Layer 8 of a small transformer language model trained on English Wikipedia (11 layers, counted from 0, width 128).
A neuron adds its activation times its output weights to the MLP's output. To switch it off is to set its activation to zero at one token and run the rest of the model.
A neuron's activation on a vector x is SiLU(gate . x) times (in . x), where the dot is the dot product.

Input weights of the MLP neurons that the questions are about. A number n stands for n times 0.0075.
n10 gate: -58 27 -78 7 18 23 7 -6 -1 2 -36 -35 2 -78 2 36 -36 31 15 -26 14 -35 23 -4 -15 26 -19 5 -9 68 12 44 -31 44 -43 -19 4 -3 5 -8 16 -6 6 4 10 13 -13 37 -64 38 -31 33 6 -28 -44 -20 26 -3 -4 33 -2 28 -8 74 -53 -2 -27 -19 -23 -27 -44 31 -24 -6 -51 7 84 -1 11 54 19 9 18 -35 19 0 -13 -53 35 12 26 20 18 -23 50 -60 29 22 -66 7 -6 -31 33 -26 -6 -17 13 -7 7 -18 44 -9 46 51 -21 -8 -1 5 3 12 19 8 -36 -76 20 2 -36 65
n22 gate: 18 -14 55 34 -18 51 40 -8 -5 58 -23 -22 38 25 -28 30 -51 18 16 0 32 33 18 -8 -46 0 -27 -39 -5 6 -15 14 1 -12 -34 -23 -57 15 -42 6 -38 -34 28 63 -53 -22 -18 28 7 -5 54 -2 0 14 -7 -6 15 -2 4 -14 27 21 36 34 -27 -5 12 -17 16 33 -23 -9 20 34 -31 -7 -15 21 46 63 40 -18 51 28 -38 16 18 -27 -6 -6 -1 -12 -56 -16 42 -19 12 -14 -25 -30 14 33 35 -19 3 16 14 -6 11 -34 -6 8 -54 -42 -61 34 32 -5 -33 -51 12 10 7 15 1 -26 -10 -9
n96 gate: 46 12 -25 -6 26 52 35 6 -10 -14 -4 -13 48 -23 -9 -23 -4 -59 -27 -12 -16 -36 13 8 -17 -40 -27 -55 21 30 -34 34 -13 49 -13 7 -53 4 -49 -13 11 -4 20 -59 -8 -3 17 -6 -30 7 30 2 18 -30 -55 -32 6 2 27 -2 23 -13 14 15 43 -4 44 16 19 50 -15 -14 -58 2 7 -45 18 -24 48 21 -25 16 -40 11 7 -30 14 14 21 20 35 1 -21 3 -15 -31 -5 23 26 29 -34 -11 -22 39 -76 -22 35 -2 11 -38 -11 -7 -6 33 5 35 32 -49 -30 9 48 23 1 7 19 -2 -7 -30
n117 gate: 23 -1 15 -23 -71 -17 9 56 13 -15 -6 -39 12 43 -25 26 -16 -4 -4 -23 2 -7 -35 8 -28 2 16 -2 1 -21 -43 26 -31 -11 33 8 31 35 -27 -34 -4 -23 -4 13 16 57 9 1 -1 -21 2 14 -13 -35 33 39 34 -32 26 -78 25 46 -18 -23 16 -14 28 17 20 13 -61 15 15 -24 -6 -11 14 -4 0 -21 5 -10 5 -41 -3 6 -34 -49 19 -15 8 29 48 -17 -33 -36 2 16 -23 57 58 -25 33 26 -52 58 45 34 0 -32 29 -57 -1 47 10 2 -11 21 29 -33 56 6 -8 2 9 -4 4 6
n136 gate: -27 -8 5 -39 -18 26 55 21 34 1 3 -4 3 -5 -36 -24 47 -52 -8 -20 10 -2 16 5 70 -21 26 10 14 -11 -43 7 -1 -5 -42 19 -55 -26 30 -54 -4 13 -31 9 -33 -32 15 -24 -17 3 15 11 15 -9 -26 33 -22 11 48 19 -10 -48 23 22 56 32 38 -14 -10 39 27 20 -36 67 37 33 22 15 -46 8 -27 -14 1 -9 46 12 4 -18 0 29 11 -6 -40 -46 -11 -2 -17 -49 -14 2 15 -11 -39 84 -30 15 -92 8 -49 -48 -40 -14 -7 -35 -37 62 23 -13 -37 4 -18 12 23 -9 -11 73 -40 -6
n177 gate: 6 40 -64 -1 -18 17 36 32 -18 -44 48 -17 -11 -10 -30 2 -10 -29 -21 45 33 -6 18 2 -33 27 35 5 34 -45 -6 12 -10 -27 13 -6 56 19 -33 23 12 -14 39 -29 -47 9 -30 2 -14 1 8 -25 35 -17 1 54 -5 6 -4 -46 1 -11 13 41 14 16 33 -23 26 25 11 -19 37 20 -6 50 87 30 -17 -15 -9 -19 -27 -6 -5 -40 40 -22 24 -27 47 -11 14 25 -5 -5 -42 2 -38 13 35 36 20 -4 25 15 -23 43 -7 19 -16 -23 -42 20 17 15 -31 -26 2 2 -19 -47 -2 13 -21 5 -20 -51
n205 gate: -9 -22 13 -21 54 -43 13 -28 -23 48 -18 8 27 -6 -1 15 7 46 -29 12 -56 19 10 -29 45 20 -46 26 -33 4 -41 -18 6 24 25 -23 -37 -30 -15 40 8 4 0 -11 31 8 13 -34 -36 -32 -7 9 -28 22 41 -12 18 7 15 -5 8 2 -7 2 -6 -33 -48 -29 -55 -14 -18 7 56 48 -21 3 53 47 10 12 -6 45 16 28 -23 9 12 2 13 53 -39 9 -27 -3 -19 19 2 17 19 18 -18 23 16 28 -17 -18 -6 27 -15 33 -62 8 2 1 -31 33 19 23 -14 7 32 -81 -19 23 2 0 5 -2
n286 gate: 12 16 18 -25 8 18 65 -1 0 -27 -19 4 -1 8 -23 42 3 -1 -29 30 11 -8 -9 -39 16 -33 7 -11 32 -21 31 -4 -33 -4 11 15 -14 -51 -12 -3 9 -10 4 -6 5 24 16 62 3 -3 15 -20 -11 22 21 -32 13 -8 1 -8 -3 -3 42 5 -61 -13 21 -4 6 -5 -11 21 4 2 10 -35 -13 4 -26 16 1 40 -12 14 -17 -26 -14 -12 0 -10 2 3 22 -5 -1 -17 19 1 -9 -5 -7 19 -13 -6 14 -20 -19 5 16 -8 -9 -6 3 19 18 -53 -21 28 -23 8 24 17 26 0 26 -20 24 40
n318 gate: -8 -2 -22 39 85 9 10 -18 14 1 -7 -2 29 82 -25 -4 -16 14 -3 -3 -13 -33 -23 18 -33 9 -43 23 3 -14 3 7 36 14 -26 24 -3 -33 -20 -16 13 -19 -67 -15 -18 -4 9 -17 28 37 26 50 -19 -15 -20 -14 -16 5 14 25 12 -56 -63 47 -21 20 8 10 20 6 2 47 -47 14 -49 15 13 22 26 24 -3 7 58 31 -3 3 -8 24 -3 2 -1 -7 -16 63 20 -3 -50 -15 -11 21 22 1 -18 7 -44 -13 -34 6 26 -20 -4 -29 61 -2 3 -2 29 22 -4 -46 26 20 -49 -64 -10 24 -13 55
n10 in: 11 25 7 -18 -17 55 -33 -11 -19 19 -42 45 -31 50 3 -8 14 19 16 6 49 10 -18 -40 -2 -10 -2 4 -2 -1 -33 8 -23 -12 -18 29 -8 -8 -2 -69 3 14 -33 5 35 -47 53 24 23 34 12 -46 32 15 -46 -7 -75 5 18 36 13 25 26 39 -6 11 -9 -31 8 -12 -13 38 -6 5 25 28 -29 65 38 17 1 -31 2 -54 -64 -2 7 -20 7 2 -56 33 -3 -7 22 -15 11 -16 -9 27 4 -24 37 -35 2 5 55 34 10 -32 -35 21 20 -30 -25 32 16 -4 -10 -10 -10 56 -5 -46 3 49 -3 -37
n22 in: -22 23 3 -26 -10 27 24 5 46 -3 -31 4 -8 -18 -6 -32 29 -8 6 -21 26 -14 38 -37 -33 27 39 -14 9 16 -12 46 5 -13 -3 -31 10 -29 3 41 -31 -11 -28 15 68 -16 -24 -17 32 -71 -58 35 -26 -50 10 2 -20 2 3 -25 -16 2 16 60 -12 -41 -15 60 -35 7 -31 19 34 -30 6 27 -13 16 -43 34 12 22 63 -44 56 19 -20 -58 -22 49 -19 -12 11 -26 -36 25 -36 4 34 -14 18 65 42 9 7 -59 -9 32 -10 -23 11 40 -11 -34 -20 -25 -2 -17 20 -21 36 49 14 11 -19 -31 3 -7
n96 in: 17 63 9 -61 -6 30 22 16 -16 3 -7 -2 12 -6 -5 -18 15 -20 -11 -35 47 -11 52 34 -16 -4 51 38 -51 -2 6 0 21 -44 3 8 -42 -12 -29 -22 -10 47 -23 -28 34 -10 -40 2 -35 -10 -19 -4 60 30 5 9 -11 -10 -1 20 -42 -38 10 -26 -34 -19 -13 12 22 -4 -37 -28 -29 -7 47 -42 24 -22 0 -56 3 23 -25 9 28 14 17 24 21 -19 4 -7 31 -11 -18 -16 -11 -3 -25 22 -48 10 24 43 12 58 0 -5 0 50 2 4 16 15 26 23 38 25 22 23 16 44 4 -12 -14 -5 -13 -9
n117 in: -25 -21 -31 -11 -23 -41 -21 -34 11 -41 29 24 24 -23 -6 -31 39 -23 41 -35 -21 -16 53 34 3 10 -3 7 -25 6 -18 -14 -72 21 24 8 -8 31 -37 -44 -26 -33 -47 -7 15 -18 22 25 8 11 31 -28 -40 -18 6 34 -26 13 -32 -53 23 19 -20 -15 -2 -33 -8 1 -16 -32 -34 51 -2 37 -20 -7 7 -8 -1 -15 32 -36 -8 -7 8 -18 14 10 25 -61 -25 -27 -47 -51 43 10 -36 -14 9 -2 -49 14 22 -52 39 -37 -25 26 -9 31 43 23 -27 8 -24 -11 -15 -5 26 42 -9 -12 -17 7 11 -47 30 -6
n136 in: 8 2 16 45 -9 -30 -16 -10 11 -22 2 4 -11 -1 87 4 -73 -12 -27 -3 -48 -44 -4 -20 -1 -18 -10 -17 -10 5 22 -14 -24 -37 35 -1 -31 27 11 0 18 -2 18 33 29 11 23 -6 -27 11 94 18 -39 -31 -33 -26 -16 4 8 -20 5 -9 -6 -10 2 -18 44 9 -30 38 40 56 -22 22 -17 -25 42 7 28 -14 48 -66 22 16 -15 0 81 12 -1 8 -13 43 -4 -15 47 -7 -14 -15 26 -45 -9 19 -15 -19 39 35 19 -14 59 -2 -27 8 14 50 14 8 -15 -22 -70 -39 12 -6 0 -53 14 10 -3 -56
n177 in: -30 -29 37 -18 27 41 -12 26 -14 -29 -25 -36 -18 -16 13 -70 18 15 34 -14 -1 -10 -2 -5 0 -10 51 -15 -24 23 -2 -15 -11 -2 -45 50 -33 -3 -35 43 -33 -11 29 10 5 6 -16 32 12 10 -15 -14 68 40 9 41 2 32 -35 -26 14 -8 17 60 -11 -17 -10 -10 -4 -2 -26 5 4 -27 10 -19 7 -14 -14 22 17 66 -25 43 -53 18 58 2 7 7 -14 18 5 67 -20 32 -31 22 -36 7 -33 8 -12 39 20 -20 -52 13 32 18 41 -27 12 -13 10 -37 -19 -32 -7 -47 13 8 3 -9 8 -8 -14 -2
n205 in: -37 4 -22 -19 41 17 0 24 -41 -32 -57 -4 2 -60 -1 46 15 91 8 -9 -4 -6 12 -7 31 -2 -10 10 -25 -13 21 16 34 28 24 -9 26 -24 -52 0 -18 -7 15 -28 25 47 -17 -20 2 15 -21 24 -48 -41 -2 37 5 20 13 8 -14 14 -9 -11 -33 -36 -42 -48 -35 16 -34 6 24 -9 -53 -7 35 22 5 -23 -12 -6 -27 15 -27 -28 7 8 23 -18 -2 23 16 10 35 39 -21 -29 -2 18 17 6 36 0 -12 10 29 -37 0 7 -59 39 -24 18 -35 52 -7 -5 -45 -17 24 16 -8 5 -16 -16 10 39
n286 in: -9 25 32 -17 17 -30 -8 38 -4 -32 18 -41 -41 -57 24 6 28 -9 26 -10 -41 -1 18 -24 -41 22 -9 66 23 -8 -20 -24 29 14 -28 36 14 -21 3 -28 -15 10 -6 28 -45 5 -14 -18 -6 4 12 39 9 1 10 11 -32 22 -9 -15 -6 46 -45 2 47 -4 38 12 14 -16 12 -3 -38 -9 -18 3 4 -3 11 -28 -1 44 -13 10 25 11 1 -22 58 15 9 12 -14 -7 -27 -3 31 23 -17 28 6 -31 -14 -45 -19 16 -46 -20 -32 14 -28 7 8 22 -5 21 -29 6 17 -20 -22 45 -1 4 26 -6 27 -9
n318 in: 1 16 -33 -6 4 -28 -10 6 2 -3 -40 -85 -5 1 3 -32 -4 -17 2 37 -13 -20 36 37 -28 20 7 16 -14 -28 -6 2 -24 15 8 52 -5 -15 -69 33 -31 5 16 0 24 -10 -35 0 37 -13 -58 1 -19 15 20 7 27 2 -33 -8 4 -23 -29 20 9 12 -9 37 -6 10 14 2 -2 8 3 72 -55 -28 2 -16 -29 13 24 41 0 -7 -5 -1 -8 52 49 -36 -47 -34 -7 -54 -1 -21 22 14 1 -33 -6 22 -19 -33 -8 26 21 13 31 -32 -42 8 -24 -18 32 17 -26 -39 -24 2 -49 19 37 -35 15 49

Output weights of the MLP neurons that the questions are about. A number n stands for n times 0.0061.
n10: 1 -8 -16 -39 -41 -2 -17 12 38 29 35 3 -32 -28 -16 -20 -12 -27 22 43 42 34 -26 -20 -27 21 22 -27 -43 46 24 2 -3 -38 8 4 -27 -30 37 -33 26 -14 -16 9 21 -17 18 11 -13 -18 1 15 36 -38 0 -28 13 -65 -14 -23 -33 23 28 37 -55 -61 33 -11 11 -19 -37 8 -16 -38 20 12 -51 12 14 -6 -21 10 -14 -15 -21 -54 -57 6 41 1 -5 35 6 -10 13 36 2 27 -26 -52 52 -25 -39 13 6 6 46 -29 -4 54 -27 20 -3 -2 23 -9 3 -31 10 -34 2 -9 21 16 24 29 3 7
n22: -17 -20 -2 2 -2 -18 6 20 -11 16 -27 33 -48 -34 17 21 -39 -1 -12 -19 16 1 -19 -37 -64 1 -43 -12 38 -1 3 -38 14 -28 -43 -47 -6 3 27 45 13 28 -24 45 13 12 3 -23 -26 -7 -42 -4 23 45 -30 -1 2 -73 -7 13 27 -12 -30 51 14 54 22 -44 6 27 -17 37 4 -9 48 -11 26 -8 -7 8 -29 -24 8 39 13 -24 -6 11 11 -12 -10 -31 -1 -40 7 15 78 22 -9 -4 -24 -35 3 15 76 -1 -1 -29 -7 -11 12 -17 -4 -18 27 -45 42 -21 -12 8 -12 -1 -23 -35 -34 -27 23 -14
n96: -17 -12 14 -6 6 -17 9 10 17 -6 -6 -14 8 -26 -2 -1 16 0 10 -12 -15 12 33 4 2 -30 -4 17 -40 6 7 -10 -14 39 2 22 -28 -75 43 -18 41 16 9 17 -18 -30 2 -38 -44 -10 20 -38 -29 -31 5 -7 -12 -47 -24 12 -2 -20 -25 25 11 13 62 -3 7 -33 -11 -25 16 10 21 0 -2 3 1 15 -6 -3 -32 -15 28 13 12 -13 -4 -39 -15 1 67 -28 2 -36 -51 65 30 6 -25 35 -34 -14 -16 -11 -29 -38 -39 15 29 4 18 -11 22 -13 33 28 -57 23 34 42 13 28 -29 8 53 19
n117: 34 47 -12 71 54 29 19 38 10 -5 -33 3 -15 31 -10 0 16 34 39 -23 -20 0 -7 -9 -5 7 -8 16 -10 -16 -13 -17 -5 19 -14 14 -28 -1 -16 -7 -35 44 50 -14 -8 -23 27 3 71 -43 13 10 -47 11 -9 6 -1 -1 10 6 -15 -35 5 -15 22 2 6 -7 16 -31 -12 -11 25 32 11 -41 -34 1 27 -23 9 58 -42 -1 14 -16 -12 19 -42 6 -36 6 8 0 57 52 22 -7 3 46 -19 -33 1 27 51 -38 -17 -9 -12 20 0 21 -44 14 34 24 38 -15 -39 -9 -8 29 5 56 -19 -56 -7 2
n136: -24 4 0 -5 22 10 -22 -35 -4 37 22 -30 2 26 36 23 -8 22 2 6 -16 -63 17 8 -15 -7 15 29 20 -11 47 4 -35 -18 12 -17 68 30 36 54 9 20 38 -73 27 5 -50 -47 -18 -52 20 20 -8 -22 15 -57 -73 -14 -15 -46 12 -31 -3 20 8 44 -14 26 18 -34 -2 -40 -20 -24 45 13 -28 -2 23 4 -16 -14 -7 -35 2 -12 6 14 94 -63 -21 -1 -30 -29 67 -23 6 21 -2 -17 -21 29 12 -61 -32 -9 16 6 -17 -4 -11 -10 7 -20 29 -1 -42 -14 -20 -17 -6 40 -2 27 -46 -38 -2 18
n177: -22 4 -20 -10 38 37 11 32 -8 -21 -32 -25 -5 21 -6 -21 -2 -10 -6 -9 -12 20 -3 -14 -27 -27 9 -36 -67 -24 -23 10 9 -15 -27 -3 -81 -22 32 -30 49 -10 -37 4 22 -19 -1 -3 -42 7 30 -26 2 15 -42 11 -4 -56 36 -5 4 -12 -3 5 4 16 31 6 7 -20 2 -7 -27 -19 6 16 -4 -21 31 -2 36 19 13 -48 -21 35 -10 -46 -9 15 -2 -44 17 13 18 -17 1 36 15 -25 -27 31 31 -12 8 7 -58 31 -13 1 10 -1 8 16 41 70 36 5 9 32 -15 -53 13 17 1 24 -25 -16
n205: -6 -10 6 33 12 7 2 -49 -29 28 -17 -32 -29 21 -48 6 15 24 9 -5 11 -40 64 -59 9 31 -33 -12 -6 10 -40 -31 24 35 4 -5 -14 -41 -25 17 -9 -5 -5 16 -38 14 2 2 -42 -11 -41 20 53 35 24 2 19 30 -18 11 21 -22 -40 -8 28 -34 -2 -51 -64 8 -16 -9 43 -47 -26 -1 -20 14 -6 54 -16 -29 21 3 21 49 -8 -30 4 8 9 -28 19 4 2 -2 -19 -10 -50 51 2 -12 24 9 -52 -8 28 -5 -23 18 -28 2 -43 -11 25 21 33 7 10 -37 -2 -14 1 0 -8 10 33 -23
n286: 2 -41 -8 18 11 14 -8 -41 2 28 -7 11 11 35 -6 10 -16 -4 2 3 -9 -11 17 -20 -11 -2 8 11 25 9 2 -1 -19 2 7 -21 -15 24 16 -8 35 -23 14 1 5 7 5 -24 12 -6 -6 -18 7 -19 -6 28 -16 -7 22 9 2 4 -7 24 44 20 -26 -23 -8 -9 14 14 36 -8 -18 8 24 10 -3 8 -2 -4 -22 -34 -9 5 -14 53 32 -31 0 14 3 -14 17 5 -52 -64 2 1 -26 25 -2 17 27 1 27 -12 4 22 24 -7 10 -47 21 -1 -3 27 -2 -2 -18 -19 -20 -13 17 8 -1 17
n318: 28 0 24 -65 -20 22 -11 -32 -12 -42 -28 -9 16 9 -28 -14 31 -48 32 -15 20 14 2 29 -14 9 -29 65 37 31 -12 -19 -15 17 -35 -11 7 -11 -25 37 18 8 -21 11 14 41 2 -12 -11 10 -20 12 80 13 -13 32 13 -40 -4 -2 9 -2 -15 -15 2 16 -30 -36 -15 -21 3 9 0 9 40 -16 37 -50 -32 46 14 -15 -22 -39 -5 -22 10 20 -19 -37 -17 -24 40 -4 -13 11 -20 -1 -26 16 18 21 -2 -20 7 -30 -12 7 -8 -25 -23 17 -21 18 -2 37 15 38 -1 -1 -49 -27 -40 -43 -23 7 -22 -10

Each question names a token from some text and the token that comes next. It shows the vector x that enters the MLP there. A number n stands for n times 0.025.

Then comes g, the gradient of the next token's log-probability with respect to the MLP's output, scaled to length 1. A neuron's effect is roughly proportional to its activation times (output weights . g). A number n stands for n times 0.0042.

" Ju", then "n"
x: 14 -23 33 9 22 16 -17 -27 -18 -5 -22 2 11 -9 -3 -30 11 -2 14 27 16 -14 25 -22 -8 -24 20 5 10 -13 57 -7 -6 -33 10 -19 14 -10 3 13 -15 -13 -29 -1 -7 -7 52 -14 7 3 20 16 -7 18 20 -26 20 -15 6 2 3 13 -8 17 -20 -25 -18 11 21 4 -19 -10 -7 -19 11 -10 -17 -13 -26 17 -2 8 6 -3 4 26 -6 28 27 -14 0 4 38 -8 7 -7 -29 22 -1 0 -7 12 14 -33 48 -11 -5 -2 60 12 10 0 8 2 -22 -17 -22 14 -23 -24 26 -23 42 -29 -14 24 -19 -14
g: 18 6 9 41 -38 -20 -42 38 -50 -19 -1 -27 9 22 2 11 -8 12 24 19 -16 27 2 24 20 -22 -23 4 -41 -5 10 8 -16 0 -7 -39 1 -3 1 27 -17 -3 1 -11 -14 16 -23 -3 6 21 5 -14 0 -42 -6 29 23 -13 45 22 14 6 -25 0 21 -53 8 14 16 -1 16 36 0 -24 7 -13 -12 -10 14 1 -42 -18 18 22 -27 25 -9 26 1 9 41 -29 17 -4 -37 6 27 34 -14 -27 -2 -12 31 -13 -28 -31 -5 24 2 1 -17 -4 9 48 -8 -33 11 23 -6 -3 4 -15 -5 -19 8 -5 16 -5
Which neuron, switched off, lowers the next token's probability most? n286

" c", then "ir"
x: 18 -9 21 15 6 -2 10 -16 27 -59 -36 -5 9 8 21 -37 42 12 -32 31 -22 -9 -8 -1 -26 -19 -1 -24 27 -21 -10 -21 8 9 17 32 13 -4 -6 2 -5 15 28 23 -26 16 5 9 24 1 -3 24 -12 -11 12 -9 -14 -2 -7 3 7 -10 20 20 -23 -18 -26 -31 2 10 -6 35 7 1 2 -20 -52 -15 18 -24 -4 -9 -12 21 9 13 13 11 32 -3 12 -13 -1 -11 -10 -30 3 -5 36 17 14 11 48 6 19 -20 29 12 -1 -22 8 29 -13 -12 11 28 2 -9 15 -5 5 -18 -18 -13 3 32 -20 -22
g: -1 31 21 -34 -6 -1 -7 23 22 26 -8 -5 -5 4 -5 30 1 12 -13 -3 7 -8 -22 28 9 12 -12 11 -7 -36 -3 -14 -10 -32 7 15 19 -31 18 46 35 -16 20 -43 31 -38 -8 -21 -9 -19 8 33 17 11 3 8 11 24 -24 16 -20 40 21 15 1 15 13 2 -12 17 12 1 1 -7 -1 13 -17 25 -1 -29 -23 -10 32 -18 -41 -4 -24 -22 -4 -3 6 1 -4 7 -5 30 -1 -3 -34 -6 -34 -21 -1 -25 0 -28 58 29 5 -21 14 14 -29 -10 -63 -27 -4 -8 12 2 17 -59 10 -22 14 8 -24 -20
Which neuron, switched off, lowers the next token's probability most? n96

"ed", then "s"
x: -42 -18 22 17 -7 -11 31 -50 -31 -31 6 -24 -18 6 7 1 7 31 22 1 -12 19 19 -20 2 2 -4 -24 -9 27 -23 6 20 24 8 15 36 -10 -13 33 2 -41 -19 -15 14 -19 11 -11 -36 -13 -27 26 -10 -4 14 -9 6 -1 -24 21 3 37 -4 9 -12 3 -16 -10 -3 4 8 -5 -3 0 -12 20 5 4 2 -8 -2 22 -13 10 14 3 -20 11 31 26 18 -3 58 -11 -23 -2 -13 -36 20 43 -10 -3 7 -4 16 -15 3 8 -7 10 -11 11 -9 14 25 17 -7 -1 -16 -31 42 -25 5 28 9 0 2 16
g: 4 22 3 22 4 -6 8 -14 -1 18 -19 -20 13 10 17 -30 8 -17 -6 -14 14 2 -26 12 -13 3 6 21 -7 -14 30 -11 22 10 5 -30 20 21 -12 5 -15 9 21 31 17 7 29 -2 30 32 -1 -21 -18 -7 37 26 33 -6 -64 -3 19 12 -7 2 -2 -9 -32 -30 -2 -21 6 -25 -11 18 -3 4 -20 4 7 17 -25 9 9 17 10 11 5 10 -17 7 -20 -22 -8 -29 38 4 31 -3 -17 7 60 -14 16 5 -33 -8 1 9 21 8 15 42 -10 32 -40 -74 6 6 26 -43 -25 24 -11 -10 -19 -3 -45 16
Which two neurons, each switched off alone, lower its probability most, in order? n205, n10

"B", then "est"
x: 11 -7 -12 -12 18 5 5 -43 2 -30 -31 5 1 -14 7 -43 12 -14 -17 -28 -8 1 11 11 -32 -42 6 -13 3 -26 3 7 -9 17 16 15 22 7 -3 18 -22 -14 0 12 -16 4 -1 2 0 23 9 26 1 39 2 -17 -5 9 7 -3 33 -4 -6 20 15 1 -29 -17 17 0 -16 -21 -15 19 18 -10 -27 -28 1 -53 -13 -32 -26 23 4 21 8 10 52 1 23 -7 8 -14 3 -12 -10 2 10 9 12 -7 6 -1 21 -39 9 27 25 -13 -9 2 -22 -9 25 29 33 -7 -7 28 -20 -17 54 -17 17 -6 10 -10
g: 24 -4 -19 6 -2 13 2 -7 65 29 4 5 -33 47 24 -15 -1 9 -28 -25 21 38 -23 6 -4 20 -13 12 -19 2 -16 -40 -21 -21 -22 24 -6 9 39 19 15 15 -7 2 -33 22 -11 30 -34 14 7 7 -30 19 -6 -11 -8 -8 37 5 18 -11 -30 24 9 3 2 -10 -8 3 5 -22 -2 5 32 2 -2 34 -1 1 14 31 -16 10 -9 -12 -1 4 -7 -4 11 33 33 -25 -9 37 -17 21 -24 14 9 -7 43 -19 -18 -4 -25 -4 0 15 -12 -28 45 39 38 -12 30 -11 -48 -14 -6 -5 -30 -11 -1 -29 -10 18
Which neuron, switched off, lowers the next token's probability most? n96

"th", then " was"
x: -21 -39 11 21 -2 -21 -3 4 12 0 -15 23 3 31 -13 -41 7 4 21 -10 -21 11 1 -15 -22 -2 17 4 8 -12 -25 6 -3 4 29 -28 34 -3 3 20 -14 -29 -9 4 31 -12 1 10 32 8 -3 9 -6 11 15 -1 22 7 -17 6 -6 22 -20 -37 -27 9 -21 47 -12 -19 -2 24 -12 29 -7 -10 -45 -24 12 -3 -9 1 -9 -6 18 34 -34 -8 46 -48 -5 6 21 -4 -28 -12 -11 -27 50 -14 0 -23 14 -23 13 7 -2 -1 -20 -12 -32 4 -6 13 23 -7 -7 -29 8 0 33 10 6 2 -20 9 2 -19
g: -20 -8 32 5 41 -1 29 -11 -10 11 4 -33 30 4 9 5 -21 42 3 33 -14 27 -18 -6 34 -6 -23 2 -33 18 -32 -13 -10 33 33 18 -18 -21 -15 52 33 -24 5 -12 -7 -11 11 -27 36 -24 -22 -8 -1 57 25 -6 3 8 -4 -25 10 15 36 -18 14 15 16 -1 -33 -22 -20 -36 12 3 -24 9 -10 4 -15 -12 -2 -5 -13 37 -7 -18 14 -3 3 18 -31 -10 27 -6 -25 23 -6 -23 31 7 19 11 -3 -10 -14 34 -1 1 -17 -7 19 -21 -21 4 -43 -3 -4 34 -37 -6 -28 14 14 32 -6 -9 20 -6
Which two neurons, each switched off alone, lower its probability most, in order? n117, n22

"n", then "ation"
x: -9 -27 29 21 31 0 -16 -41 -37 -25 -22 12 -14 15 46 -31 -16 10 -6 4 -9 19 16 2 -18 -10 19 -10 -11 25 -30 5 -4 -7 11 30 4 -2 8 -2 -1 11 -14 -5 -19 0 11 -35 -10 -27 16 50 -1 10 4 -8 1 21 6 37 -12 -36 -7 -1 8 -2 -28 4 -19 13 -6 23 -50 -8 38 -22 -9 -8 -4 -35 -23 -12 10 -2 17 5 -18 -6 28 -21 6 -28 6 -9 13 -42 12 6 10 14 4 -17 -8 -15 -14 -9 1 2 -8 2 -43 4 -23 -10 -8 32 30 16 -1 -14 8 -19 5 4 -16 49 -12 -21
g: 2 15 -33 22 12 -27 4 1 -31 3 41 -1 41 0 17 -1 12 -1 10 11 -13 -13 18 -16 -5 -17 7 13 -30 -1 39 25 1 18 -16 -1 10 -10 31 1 13 41 -6 4 -8 -39 -11 33 11 -20 -5 9 -3 -49 8 -15 18 -4 8 -31 7 29 16 26 4 -8 -30 6 -1 -12 -41 22 -21 28 31 -5 21 11 -45 18 40 11 31 6 20 -22 5 13 -10 22 -2 1 27 15 24 -21 40 5 23 -1 12 11 22 8 -37 47 -16 20 -7 4 -14 -30 -9 -26 -1 -22 9 -5 38 47 11 39 -11 -9 -12 -19 -18 28
Which neuron, switched off, lowers the next token's probability most? n136

"H", then "en"
x: 0 -14 6 8 2 0 15 -39 -20 -13 -41 1 24 -20 32 1 -2 -10 -26 0 -6 -31 11 -22 -22 -24 -18 -20 12 -2 -28 -2 -3 -26 0 24 17 10 0 14 0 7 12 21 10 1 -2 -36 16 13 10 8 -3 18 14 -11 3 17 26 11 7 1 25 11 33 -9 -11 -7 17 -14 13 0 -11 -10 4 10 -23 -35 18 -66 -21 -44 -16 3 1 19 -4 12 39 -15 7 -27 -4 11 -12 -34 -7 -2 13 23 14 -14 10 -4 2 -11 9 6 8 -35 1 0 -33 -29 3 35 60 26 0 0 -11 -14 38 -16 -7 7 5 -32
g: -9 7 -7 -36 40 -11 21 -8 25 -1 -12 -5 15 1 -28 -7 33 -13 1 1 47 20 -1 3 -6 -7 -35 -9 7 29 -22 11 26 21 -17 -13 9 -34 37 17 6 13 18 -28 -28 -6 -32 4 12 12 -30 -8 -7 24 28 53 -4 37 -31 5 -27 22 27 -17 -43 -48 -37 46 3 14 6 -19 -4 16 -29 -33 -9 -6 -16 -4 -11 -24 33 1 24 4 -6 7 3 -10 40 -15 -14 9 -25 19 3 -9 -4 -4 14 3 1 -13 0 -20 26 22 22 -5 -6 -49 36 20 2 28 17 -11 -7 -28 7 12 4 3 -22 -26 9 12
Which neuron, switched off, lowers the next token's probability most? n22

"s", then "et"
x: -13 7 40 -21 15 -24 -16 -22 -17 -31 -27 -2 5 26 55 14 7 10 1 8 -27 9 -9 9 -10 8 -4 -26 25 -3 -5 -26 7 -8 -10 30 -31 8 24 6 -29 15 -4 -16 -24 4 -28 -1 30 21 21 10 -3 22 12 -25 20 8 -25 4 0 20 20 19 -5 2 -24 -20 2 2 5 3 46 21 4 -15 2 -22 -2 25 -16 -23 -25 -4 35 37 32 2 20 -19 10 6 12 -14 -1 -11 8 3 -1 -11 15 -1 -4 -17 -31 -31 13 17 24 -12 -22 -1 -26 -30 15 47 16 -6 19 -3 -11 -30 24 13 -18 22 10 -25
g: 19 -2 10 -14 16 43 17 10 28 -2 11 1 -28 -32 15 38 -6 2 -15 -10 0 50 -10 28 -1 -18 -12 -5 -32 -45 -26 16 -2 -9 9 30 -17 -4 -10 10 39 10 34 14 9 -12 9 1 0 -42 -8 5 -40 9 53 -13 -2 -30 2 6 -36 -24 -13 -10 23 -24 27 24 3 6 -31 -22 -3 32 4 -25 10 49 31 4 -19 -3 26 18 3 24 -21 16 -8 -7 11 23 -10 2 28 -32 11 12 -8 7 2 35 19 26 -16 -33 -13 23 44 11 -14 3 16 36 12 29 10 17 -11 -10 -9 -2 -12 33 -8 -17 2 -14
Which neuron, switched off, lowers the next token's probability most? n22